Layer 10 of a small transformer language model trained on English Wikipedia (19 layers, counted from 0, width 128).
A neuron adds its activation times its output weights to the MLP's output. To switch it off is to set its activation to zero at one token and run the rest of the model.
A neuron's activation on a vector x is SiLU(gate . x + bias) times (in . x + bias), where the dot is the dot product.

Input weights of the MLP neurons that the questions are about. A number n stands for n times 0.0017.
n47 gate (bias 0.007): -14 15 143 98 32 -44 -18 56 35 -83 -38 0 -181 -35 80 58 -35 37 100 105 45 140 -115 3 -3 110 26 -12 -121 -166 60 134 42 -65 -126 -9 -23 -74 -282 15 -92 6 6 -9 -88 -24 -79 106 59 -39 -202 -21 -124 -141 44 136 -220 -60 144 -89 -237 42 97 43 42 173 -29 -52 -29 -26 -81 -8 -48 232 133 203 40 -111 -8 50 59 26 -93 -162 8 43 0 -49 -206 107 -3 0 3 -43 93 -125 6 58 100 -9 -72 -8 -17 -23 6 -68 68 -190 56 25 93 95 -179 0 147 -24 11 -53 6 88 -38 217 185 60 67 -25 49 -119
n79 gate (bias -0.137): 67 92 284 120 -92 15 84 143 39 188 -101 -95 109 -136 29 98 -141 55 -75 -69 -42 151 -131 88 54 50 64 -12 143 -270 222 47 -3 -81 41 -53 105 -20 -181 52 -96 -27 17 29 -43 -90 -12 64 -131 37 193 -60 -73 37 -42 63 9 55 -79 39 64 -3 -38 105 -21 -216 24 29 -103 119 79 -51 -121 3 -34 -9 -103 95 202 -195 23 -58 226 32 -31 -9 -22 -29 99 -69 71 153 -80 -97 11 11 -30 -99 -80 52 44 -119 -54 78 -118 93 45 122 -82 77 88 75 -12 12 -59 -177 -35 62 46 -33 -53 95 32 -130 51 -55 -178 -118
n123 gate (bias -0.145): 59 -35 -103 66 -82 44 -179 88 -44 69 -77 -11 51 88 0 15 -61 -145 37 -83 39 -76 214 123 45 -213 273 -29 0 -69 -9 -126 -25 17 -14 38 23 26 51 82 50 39 0 -97 14 51 18 -55 37 -87 27 42 -30 75 6 21 166 169 -56 54 -115 -51 141 -9 54 117 175 130 -35 74 -169 -74 14 41 105 -38 -76 -223 -11 -74 133 -49 154 74 -8 -136 19 -303 -89 -9 113 29 48 12 91 117 -158 -81 -60 208 -133 -73 -6 -132 -76 45 118 -32 -22 -62 181 149 23 40 112 185 -91 95 -43 159 9 -123 -29 40 -76 54 -29 -5
n184 gate (bias 0.029): -10 -26 265 164 26 -66 186 92 -92 212 22 -196 11 -59 29 124 -127 -4 -43 -345 131 76 25 -82 3 -69 308 69 -259 -309 47 -18 115 43 -123 -15 111 -14 -15 181 37 37 97 -32 -64 -130 26 72 -120 31 -199 -100 125 -94 -110 -137 -29 -68 -73 30 125 -11 72 -54 38 50 -215 -43 -54 44 102 -53 114 -63 -128 233 -163 139 49 56 -32 -68 -15 -292 87 18 -272 -238 -233 -192 60 -50 -11 -167 -60 -254 51 -76 -112 -68 61 -123 39 144 -4 56 7 130 11 92 -7 -11 -4 18 -45 112 -100 38 0 158 -121 -29 40 118 141 -92 119 -123
n195 gate (bias -0.123): 98 69 11 -102 26 26 114 -28 188 67 -136 11 -119 -52 -48 6 88 23 42 39 29 54 20 -3 -46 -171 182 -37 -23 -65 -51 29 -36 179 -133 49 -42 -39 152 89 99 -29 49 -6 154 23 -106 -22 -19 -134 104 122 -54 -30 89 -26 71 -6 -35 -20 14 80 -183 31 -147 -8 80 -150 -222 -66 219 75 -47 -12 19 11 -136 170 -66 44 61 20 120 59 71 -207 75 8 -35 -106 69 62 69 125 50 -93 54 -8 133 -197 31 -118 -211 0 132 113 29 -124 -41 -39 86 -15 -68 -22 -123 -49 -175 -106 59 37 -37 8 -48 247 66 95 -141 3
n253 gate (bias -0.078): -115 -142 -84 -52 -83 -175 93 -8 160 152 62 -21 -29 99 105 -5 -5 -11 -8 91 -38 56 3 25 -90 -35 -16 27 185 -40 -45 -24 26 84 87 -144 55 -146 33 -91 -46 0 20 60 -29 3 29 144 132 -46 -76 -82 53 -125 78 125 -85 -26 36 8 -5 165 53 185 -102 -138 -69 114 27 32 -5 -124 -26 116 -47 144 -66 -65 64 -84 23 166 -67 18 -197 -24 8 61 -35 -31 147 -18 -54 -3 65 71 -177 -53 15 138 -58 13 8 -37 163 -144 51 -119 -64 -65 53 57 -34 -128 87 27 -55 -105 92 -51 148 105 136 -142 85 -8 98 -102
n47 in (bias 0.064): 3 -89 -111 -83 -230 -22 -17 -44 -11 40 68 145 97 -166 -66 -136 118 -75 132 82 -44 65 -40 149 90 -3 86 -8 61 -77 -27 11 -8 -32 -40 -89 -263 -87 19 101 74 55 -10 55 -95 39 -130 72 76 28 -35 61 31 57 24 -27 51 -111 -57 66 -19 63 117 -163 -78 -26 62 110 40 123 5 -47 -53 -85 76 165 -54 18 -109 -99 -3 -27 172 42 41 -121 -20 69 25 -79 31 -111 -76 72 32 103 -46 -24 -63 33 211 -34 -39 181 -49 74 -85 5 -36 42 13 66 121 79 52 127 311 -41 -19 -30 22 -24 51 -170 -13 97 142 -18
n79 in (bias 0.104): 64 -54 -8 69 -45 227 43 -22 97 -52 -80 3 120 -6 -52 -127 -28 72 6 165 52 -44 84 -53 -62 -143 246 -59 114 -11 22 146 102 -11 22 -42 14 -96 -204 -154 226 -9 -147 -8 -44 46 82 66 49 -27 136 -212 -141 99 -110 83 22 119 134 -97 -88 -82 -91 8 -58 -96 149 22 3 -54 -92 155 -192 40 82 -87 -36 129 62 -180 -11 -8 -28 -22 27 3 -5 -39 88 14 -8 61 57 31 -44 38 -37 -153 58 3 86 -27 103 -50 -42 -106 -128 -195 76 -215 -107 91 8 -52 64 -83 -36 91 -25 -71 71 102 34 30 46 -115 -86 0
n123 in (bias 0.008): -73 105 11 6 -193 75 -174 55 -201 25 -32 -42 -44 -143 -53 -151 -6 -101 -70 139 -35 80 20 45 3 91 82 165 87 -277 -79 -31 27 -120 171 -54 -151 36 174 -91 32 78 -3 -19 -131 -58 -9 203 -107 -155 83 -107 -46 -43 -14 72 65 22 -168 -110 -72 -137 8 -11 79 -25 43 48 130 -43 -79 110 -58 -72 8 -37 -184 -50 132 104 -33 148 14 -19 -19 56 64 -56 89 17 -126 56 -49 -48 64 -5 -151 54 -101 -41 87 -11 65 0 -193 17 -46 -14 -71 47 -9 -98 -113 -122 8 278 -11 14 -11 178 -66 14 -121 11 -47 8 34 5
n184 in (bias -0.152): 110 -38 386 259 -48 -251 215 51 0 184 131 -61 -65 -63 -33 91 -181 0 -70 -393 143 90 -128 -170 -28 29 271 105 -147 -184 19 0 23 23 -24 -86 321 -42 -83 79 -54 -34 -46 93 -80 -102 115 -99 -240 128 -169 -117 32 -210 -231 -155 129 -226 -470 20 141 14 127 -95 138 28 -148 181 -52 227 -86 -209 309 -107 -145 100 -267 98 -129 68 88 -109 -24 -159 321 -57 -149 -392 -316 -79 -9 -75 -217 38 -70 -73 202 -147 -286 168 5 -143 166 -57 -125 -10 53 52 37 74 -5 -39 -71 -33 -60 293 -276 18 -250 15 -240 -9 -195 52 185 -65 157 130
n195 in (bias 0.004): -28 57 138 66 -157 -5 91 -120 57 210 101 -132 94 22 32 -103 -51 -43 69 26 -105 31 -43 182 -83 -100 19 86 53 8 -24 -30 21 13 112 65 72 108 -33 140 -30 -77 111 158 29 74 81 -135 -190 137 63 44 51 -39 -101 63 32 119 -59 146 27 -34 109 19 122 87 86 -107 67 82 -3 -76 -111 115 -229 -30 -178 -82 60 25 -8 -59 48 24 3 -38 -28 -155 22 76 -97 24 -39 -19 26 -5 -27 -51 -111 -11 -101 5 -29 24 0 74 169 -80 44 10 78 -19 -24 -79 -83 -256 -58 -101 85 -14 -52 40 118 -66 -52 -92 -198 98
n253 in (bias -0.021): -8 -189 32 44 19 231 60 151 19 108 63 89 -44 141 8 119 166 107 16 26 -19 -166 -72 88 -286 -48 56 -81 80 5 0 24 -49 -3 -146 -38 -11 8 -25 11 101 55 64 -34 42 -3 -48 114 -23 -28 -24 19 -36 -46 -68 -82 185 50 23 27 -58 180 111 -35 94 -58 -81 -3 110 -111 131 86 39 -90 -24 -158 27 39 -67 -22 -31 165 115 -55 -103 -109 -96 42 -36 -154 -36 76 -68 -77 123 59 81 61 -131 152 -64 256 70 -5 40 90 103 67 -80 -70 -8 -5 -24 -55 -15 77 -168 5 3 60 70 34 -5 58 86 42 45 0

Output weights of the MLP neurons that the questions are about. A number n stands for n times 0.00075.
n47: 98 -163 -37 -209 53 -33 97 177 -115 57 83 -94 4 44 -250 -74 -15 -122 -200 -40 -51 -35 106 192 240 -23 -14 4 -18 205 142 75 25 -8 -60 -4 165 -137 -100 -106 -188 -48 -131 -61 37 140 105 -102 55 65 79 -11 67 78 125 -250 247 29 -120 99 181 -133 -58 -11 -79 110 183 138 97 -30 148 -66 -160 104 80 22 -211 -99 -133 -36 128 81 -114 151 -221 127 49 58 15 12 -150 71 -56 -215 139 -101 7 65 147 81 -47 82 320 145 233 -25 190 -274 -47 185 -150 -50 -69 -26 27 136 50 -162 -77 -101 166 54 -77 -295 -143 14 -72 179
n79: 217 6 -3 -160 -131 20 -84 206 167 -478 -107 45 133 -185 27 -173 -43 -80 103 26 -22 187 26 93 189 -18 -90 14 -51 -7 38 -58 96 226 105 -133 7 -3 150 -16 -111 -55 206 110 -66 -45 -33 -119 161 -122 -73 -205 -45 104 -41 -168 -40 146 116 -132 74 93 -127 13 30 -139 -31 19 33 -28 -15 -80 -219 249 71 -118 62 -223 -123 -3 -84 -15 -20 204 63 -54 36 47 -11 146 -114 -50 -3 0 -31 -4 -157 67 256 -16 10 -109 -83 -88 -68 61 -106 44 54 -169 -81 0 -82 41 191 -165 -71 -259 -15 341 7 68 106 -45 18 -25 3 150
n123: -119 285 -79 38 -136 26 22 76 172 -169 -32 -103 182 -245 100 -155 -87 -121 -137 45 -20 159 11 -82 72 150 59 137 331 -147 -83 -85 123 -109 -193 29 -55 -111 -37 54 104 -49 -32 151 -166 -160 -21 259 -234 87 200 -56 -58 19 34 -4 116 47 -193 -198 314 -195 179 155 0 -65 -150 -87 -11 116 -91 35 -160 30 -181 57 -166 -148 -42 19 50 21 62 59 -73 70 176 119 135 -41 -53 13 -318 -15 227 -250 7 56 75 36 45 11 99 33 168 86 -241 -59 72 120 71 146 -114 -15 -123 238 35 137 -71 68 -218 -98 4 166 -85 182 85 15
n184: -32 -64 195 25 58 19 96 -101 -67 363 57 -103 -71 -31 105 192 47 12 -17 -45 72 71 -95 -170 48 -21 153 50 -11 -230 40 -60 76 87 23 61 159 -27 -90 119 -41 -23 13 156 -62 -177 48 -66 -99 60 -19 -45 77 -99 -98 -32 -51 -104 -95 27 150 -13 157 -66 -3 114 -123 22 -140 147 3 53 189 -55 -220 159 -142 12 -13 152 18 -77 87 -170 92 -52 -64 -41 -124 -12 172 -48 -97 -58 23 -86 -54 -69 -215 29 50 30 45 55 -19 28 101 98 -39 81 -48 76 -97 -51 18 186 -44 36 -65 -24 -151 -102 -48 71 75 49 -19 -97
n195: -32 -88 -3 -275 107 -41 -37 35 11 -252 74 -68 -62 -48 54 69 112 77 28 -37 -104 -40 -157 -25 -21 -51 -57 -115 -24 120 57 -27 16 -135 -99 -26 -118 -13 212 27 54 -83 -55 0 -228 68 23 -121 -144 61 -74 -234 -151 -3 -41 -180 371 58 -102 -74 103 -70 40 -71 -23 85 89 -191 -37 152 71 39 -121 122 271 49 -148 86 67 -157 120 171 47 -84 -32 31 23 73 -74 -76 48 -165 186 -43 -183 -33 254 -71 -281 -30 -51 87 -84 -184 -10 75 -36 -114 99 103 -52 22 -58 209 229 -24 -115 -17 183 -197 213 -14 -3 144 -224 -13 -247 -60
n253: -115 -183 60 -131 -215 -99 171 -46 92 99 208 135 -114 -104 61 50 16 12 -230 258 -37 110 97 -242 159 45 53 -125 23 -73 -13 39 -100 -203 40 -104 0 -218 23 -101 -186 -331 55 49 43 -59 59 -67 128 65 4 -212 12 141 116 -16 -12 100 80 -129 -246 -26 131 265 41 -116 -185 0 -151 190 100 -123 -152 75 29 395 -65 -24 -43 80 47 -85 225 -121 91 220 -29 199 -63 -17 212 101 -90 -123 110 49 -74 8 -257 111 61 -93 -31 -91 265 -195 -172 -64 -53 -80 -26 -162 -117 129 138 77 -44 27 38 98 -87 -117 100 0 147 -219 262 -20

Each question names a token from some text and the token that comes next. It shows the vector x that enters the MLP there. A number n stands for n times 0.007.

Then comes g, the gradient of the next token's log-probability with respect to the MLP's output, scaled to length 1. A neuron's effect is roughly proportional to its activation times (output weights . g). A number n stands for n times 0.00078.

"s", then "by "
x: -76 -69 -16 -269 -115 140 0 -23 116 -42 -200 -69 -175 -15 -84 98 37 -5 90 -17 -55 -36 46 175 -136 -36 -38 100 -103 105 142 221 32 -121 73 -83 2 27 59 -186 67 -52 218 -12 86 -39 -6 70 25 45 -50 -30 -215 117 80 30 -156 -100 266 -70 20 7 129 24 -4 30 126 -206 -2 -10 35 205 -89 70 76 -69 66 126 -96 -134 -43 -140 12 -312 107 61 -115 56 145 71 -44 -92 67 10 -13 -163 39 176 72 101 -133 -4 -28 -6 -127 -5 -79 -158 186 72 -178 -5 -122 125 -72 -102 -32 69 113 69 -68 -138 -50 77 180 -14 -18 -30
g: 20 -32 -35 -6 -38 -201 0 111 -168 -131 -17 -38 283 -10 149 11 284 75 157 -17 14 32 -27 71 -152 45 -252 160 -16 -165 -10 47 -55 233 -87 -4 8 20 108 69 139 100 145 73 -169 -19 143 190 53 -6 -32 40 -27 -18 -19 -89 138 9 101 128 156 167 120 64 5 -47 20 179 -57 -121 -64 -242 305 58 32 -203 -74 -186 -47 -136 -66 -23 -51 -16 44 18 59 -55 -49 -220 -15 40 10 -177 21 -217 -181 -26 -32 -130 -108 94 186 -189 -128 -53 -44 -25 -68 -165 -82 -84 47 -36 -7 -131 28 25 67 10 131 65 -120 -11 243 120 -43 103
Which neuron, switched off, lowers the next token's probability most? n47

"\n", then "- "
x: -42 -13 68 -167 160 92 -2 -198 21 130 9 -60 -82 46 78 198 -5 -106 21 -49 -112 -27 -146 -84 86 -120 -97 -65 -42 -85 4 -43 53 -55 3 -56 19 22 38 106 22 -71 48 123 21 -153 -179 119 -25 -50 -15 -78 -82 -91 -44 -26 49 -66 41 -69 70 86 180 -33 1 -3 -17 -57 -7 190 -17 130 40 27 -174 100 35 -57 91 26 -63 -16 122 -112 71 86 -135 38 57 -26 225 -60 35 -18 101 -35 -8 -67 -319 184 10 16 97 56 -53 17 -140 19 -71 69 -43 -11 -155 19 -77 176 -3 17 -1 177 -28 138 -59 28 23 0 58 147
g: 84 199 -59 5 -45 235 104 -119 -68 -139 -240 76 34 -110 -120 0 65 -294 -204 -84 -88 59 6 167 7 -55 -70 -119 -117 225 161 22 102 49 -47 -27 0 60 -4 147 -156 -38 8 65 187 -27 -110 -150 -359 -185 74 40 4 -41 -34 98 -60 0 138 -9 79 -108 230 -138 33 14 -177 145 -39 3 -29 37 102 118 -86 48 68 59 -198 -122 -75 -84 27 -157 92 75 24 104 54 156 102 42 49 -86 191 -83 91 -144 143 195 -68 10 71 154 2 -195 3 -107 -72 -20 17 -28 -38 122 -61 194 -32 15 91 -81 152 -128 110 50 34 -100 92 -188
Which neuron, switched off, lowers the next token's probability most? n184

"ri", then "\n"
x: -182 -149 49 -46 -138 82 142 -9 -77 -102 -206 15 12 93 276 82 -86 -97 74 61 38 106 -33 -15 -105 -25 -8 134 87 153 140 207 -239 65 -81 -135 -19 106 188 76 -97 71 -119 -45 86 53 186 46 92 -44 49 -172 53 229 92 84 23 -6 -25 -55 110 -160 37 58 19 -150 -119 139 133 -7 8 -33 -263 155 -36 -56 -14 -111 -87 -19 -21 -39 -63 -62 -84 30 -137 -102 4 7 -16 -168 -67 -134 -33 125 77 147 -19 102 -15 112 -39 41 -90 -91 -51 207 -19 -66 -294 91 35 -17 -100 107 74 -3 60 -88 40 -93 -134 94 143 23 -22 -44
g: -111 -44 -101 -67 -196 -139 -69 -107 -54 172 126 -78 -43 -61 -156 -50 -182 119 -280 -19 99 -147 267 -44 -32 59 -2 -32 -95 79 175 10 109 68 -124 -42 165 65 93 -12 -45 -96 109 -115 -59 146 9 4 79 60 122 54 -85 -12 -80 72 -89 6 -95 -29 242 20 -82 -9 -104 -156 -15 -28 -144 180 55 -163 50 -124 117 37 -132 303 -66 56 58 201 50 -164 47 7 29 -146 162 -61 -130 146 -291 -113 192 -185 -100 39 31 -111 67 56 62 -5 17 200 -31 76 148 178 60 2 -207 -104 -49 192 101 -2 134 105 81 -132 -17 -17 -6 33 20 65
Which neuron, switched off, lowers the next token's probability most? n253

". ", then "She "
x: 142 -104 111 -124 136 -69 38 -133 100 175 -16 -95 -50 2 93 278 -34 -71 136 -31 -182 70 32 -19 243 -72 57 -3 -101 -144 -34 -68 91 -124 81 -149 -14 -32 28 52 5 -90 -46 37 33 -145 -88 0 266 60 7 -39 10 -51 -77 -82 122 -70 45 -37 78 16 206 -87 70 16 5 58 25 107 -3 162 52 -42 -121 119 -6 -8 17 82 70 20 99 -148 33 52 -116 39 -18 -73 173 -31 -54 0 -78 104 90 -104 -277 -9 97 11 36 -41 -44 53 -156 80 -12 20 -82 -34 -39 -11 -163 87 83 67 -84 -14 -22 -47 -211 103 59 -77 -24 3
g: 73 54 -79 110 -147 -73 60 -193 -206 -30 -87 -81 -21 -25 43 -61 -140 -27 123 -170 3 140 62 -142 -85 84 90 -159 -69 -31 -2 114 -63 -72 101 30 44 34 -72 -134 -9 -38 -109 -280 84 -183 27 41 0 294 49 -47 35 -5 -109 225 85 7 -41 -81 -27 -6 117 -167 70 -48 -149 -5 108 17 -173 -70 -104 -49 110 -43 26 105 -268 137 -128 124 126 -126 -21 -43 9 26 134 26 -16 -56 169 76 34 -21 227 3 44 109 -83 136 173 -154 477 57 -28 -7 82 -39 65 -209 165 44 -119 8 -97 -22 -111 175 0 49 -68 55 76 204 -14 -33
Which neuron, switched off, lowers the next token's probability most? n79

" ", then "Aw"
x: 111 56 -17 -198 -3 89 25 -108 -40 -36 -68 -80 -78 -59 52 -11 17 -39 -11 180 -317 -244 -48 89 -146 14 -176 -76 -76 94 -41 -32 -61 -8 -24 -14 11 112 -14 110 -153 -162 110 50 -72 81 9 141 159 61 45 26 79 117 120 17 69 78 230 -54 132 -23 119 -1 -9 64 -131 -173 188 52 -44 60 17 -20 -45 -51 10 23 105 40 -94 -84 59 -128 108 68 -92 -47 175 95 163 -194 42 -55 84 -5 14 118 -213 84 17 -110 -40 139 74 -93 -125 -96 -27 -73 -44 12 -27 182 -249 3 -168 75 71 -49 -141 63 36 61 2 32 89 -80
g: -409 -30 77 -177 155 -26 135 44 -7 -45 138 -7 -121 -72 -85 -16 -20 34 18 -118 111 -98 -186 -100 49 -74 -72 -68 122 -211 -145 12 18 70 221 83 137 -81 -220 -44 52 -84 11 57 -50 -145 -19 62 -1 33 170 126 -194 -13 -84 231 65 56 123 -12 60 316 46 -73 66 -107 100 92 70 -7 -66 -111 -62 -95 168 -74 -59 -70 55 -16 47 166 222 54 -56 -71 -104 -135 -99 -146 49 123 49 -79 143 -26 -67 -56 207 -22 62 -62 -121 74 -225 -160 307 65 -84 -52 -127 85 99 77 -55 -35 -8 -63 -61 71 -6 105 207 15 87 90 -4 -92
Which neuron, switched off, lowers the next token's probability most? n184

"four ", then "dec"
x: 48 -16 -157 3 24 -25 63 -57 11 106 -71 -30 -158 83 324 168 -28 14 -33 14 -130 -202 74 55 -8 126 -129 -151 -70 83 -35 -49 -53 13 113 -139 -20 99 17 -98 -72 -34 91 30 43 -110 -114 -58 -56 22 141 -46 -60 68 -49 132 -77 46 25 83 345 31 -94 -85 9 65 -45 -7 -39 -21 -111 27 154 2 -9 -26 35 -66 126 21 -127 -78 130 -131 167 19 19 165 160 -111 88 -17 -5 -98 -166 -37 -32 161 -236 27 -71 71 28 -12 -51 -141 -38 78 -101 251 -19 -21 107 -74 -148 14 173 -22 186 -7 2 -89 -15 -10 88 62 -173 -79
g: 25 -172 107 132 34 -83 42 29 -182 194 57 20 220 93 59 -130 100 85 -5 -205 103 -27 -144 -28 -47 -64 135 -131 -94 30 -16 -21 -188 -27 -44 75 4 -63 -52 117 273 29 194 -83 71 -45 -155 -44 -163 39 18 61 -88 -29 218 113 25 -2 17 212 -91 -86 -22 110 116 9 138 -7 -287 184 -31 -2 -70 90 -179 -99 187 -35 -79 -24 26 77 0 -63 -29 41 60 118 -111 25 99 186 -200 200 -82 229 -4 -75 154 -110 28 1 -93 39 -165 80 -279 -135 38 -58 -209 42 -147 2 47 -89 -110 63 -5 -111 233 -191 93 13 -53 -68 -35 104
Which neuron, switched off, lowers the next token's probability most? n79

"| ", then "Gold "
x: -132 42 -74 -144 -66 8 175 -114 141 108 39 -3 -75 -73 175 24 0 -90 -69 -46 -118 -208 -114 6 107 26 -144 -22 -36 111 -84 -45 -84 144 -54 -109 -9 35 -14 18 -24 -198 131 -54 -55 -93 -35 149 -19 62 56 -68 -156 69 119 86 -38 -95 106 -143 119 -50 151 -101 91 135 101 -25 -77 -197 -198 358 -43 -19 6 -23 -29 -171 51 147 -118 121 156 36 20 99 64 19 223 -214 164 78 -25 -30 36 -9 27 -59 -155 67 198 -35 -17 69 -53 -181 -19 -125 91 30 -170 6 -6 -38 -122 21 212 173 -94 -105 -20 118 66 66 70 -36 -12 122
g: 6 94 192 12 -12 2 179 -40 -27 -1 -152 -153 -94 -1 118 -84 -80 111 170 82 -153 -10 43 23 26 -44 86 37 -30 56 -48 21 182 -27 -115 -73 137 -165 78 -1 -216 -13 -8 134 4 85 -143 74 -123 -6 54 -12 -68 -77 -273 -146 54 -59 -7 -118 19 -145 -42 1 112 -224 27 -31 7 213 -105 -146 -74 -83 -102 118 -45 -16 1 151 24 165 -71 247 91 -66 -255 -92 8 18 124 -21 88 145 153 33 159 -185 52 -298 22 117 -46 258 154 -85 118 196 -23 -12 152 6 76 -86 -80 65 -285 5 169 -84 -62 -47 26 -196 39 177 -53 46
Which neuron, switched off, lowers the next token's probability most? n184

"fl", then "ess "
x: -92 -109 -22 -123 -5 134 16 146 1 -69 -222 -24 14 61 63 -13 -115 18 -228 14 -246 69 21 112 -102 -160 -195 5 -144 30 -96 14 8 -73 -127 161 -64 17 174 -21 -14 59 -41 76 -28 42 -173 222 -42 14 -75 -44 -141 176 74 112 -54 60 -16 94 40 -202 -68 66 92 70 75 -52 98 3 27 48 38 -92 57 -82 -120 -60 -150 -217 162 -158 64 -5 -23 -74 -207 -54 140 55 -105 -23 70 240 107 -96 48 26 55 42 22 93 -7 30 -59 43 -81 56 -62 -98 -48 122 123 98 56 -11 -25 186 253 -75 -28 70 -74 -155 276 -203 105 154
g: 144 17 131 -249 73 -133 -80 -57 -97 147 -6 197 180 29 -8 69 -50 -168 138 131 -69 69 117 65 -56 195 114 29 -194 24 22 251 181 71 33 82 -26 66 -75 -143 -36 -119 -14 32 -57 -140 77 21 -131 -156 55 161 -135 -42 17 -59 -243 -150 32 -90 153 88 15 89 69 -100 -19 187 -96 -65 200 -121 -89 -240 -67 -148 -36 -25 144 -125 32 56 2 61 131 2 -242 69 -27 52 260 -47 60 48 198 5 1 -116 -18 -3 -37 -5 -60 -148 -6 27 -89 -21 113 134 -34 -146 16 -200 162 -237 -84 18 44 58 -87 195 -188 -16 -13 64 -105 122
Which neuron, switched off, lowers the next token's probability most? n184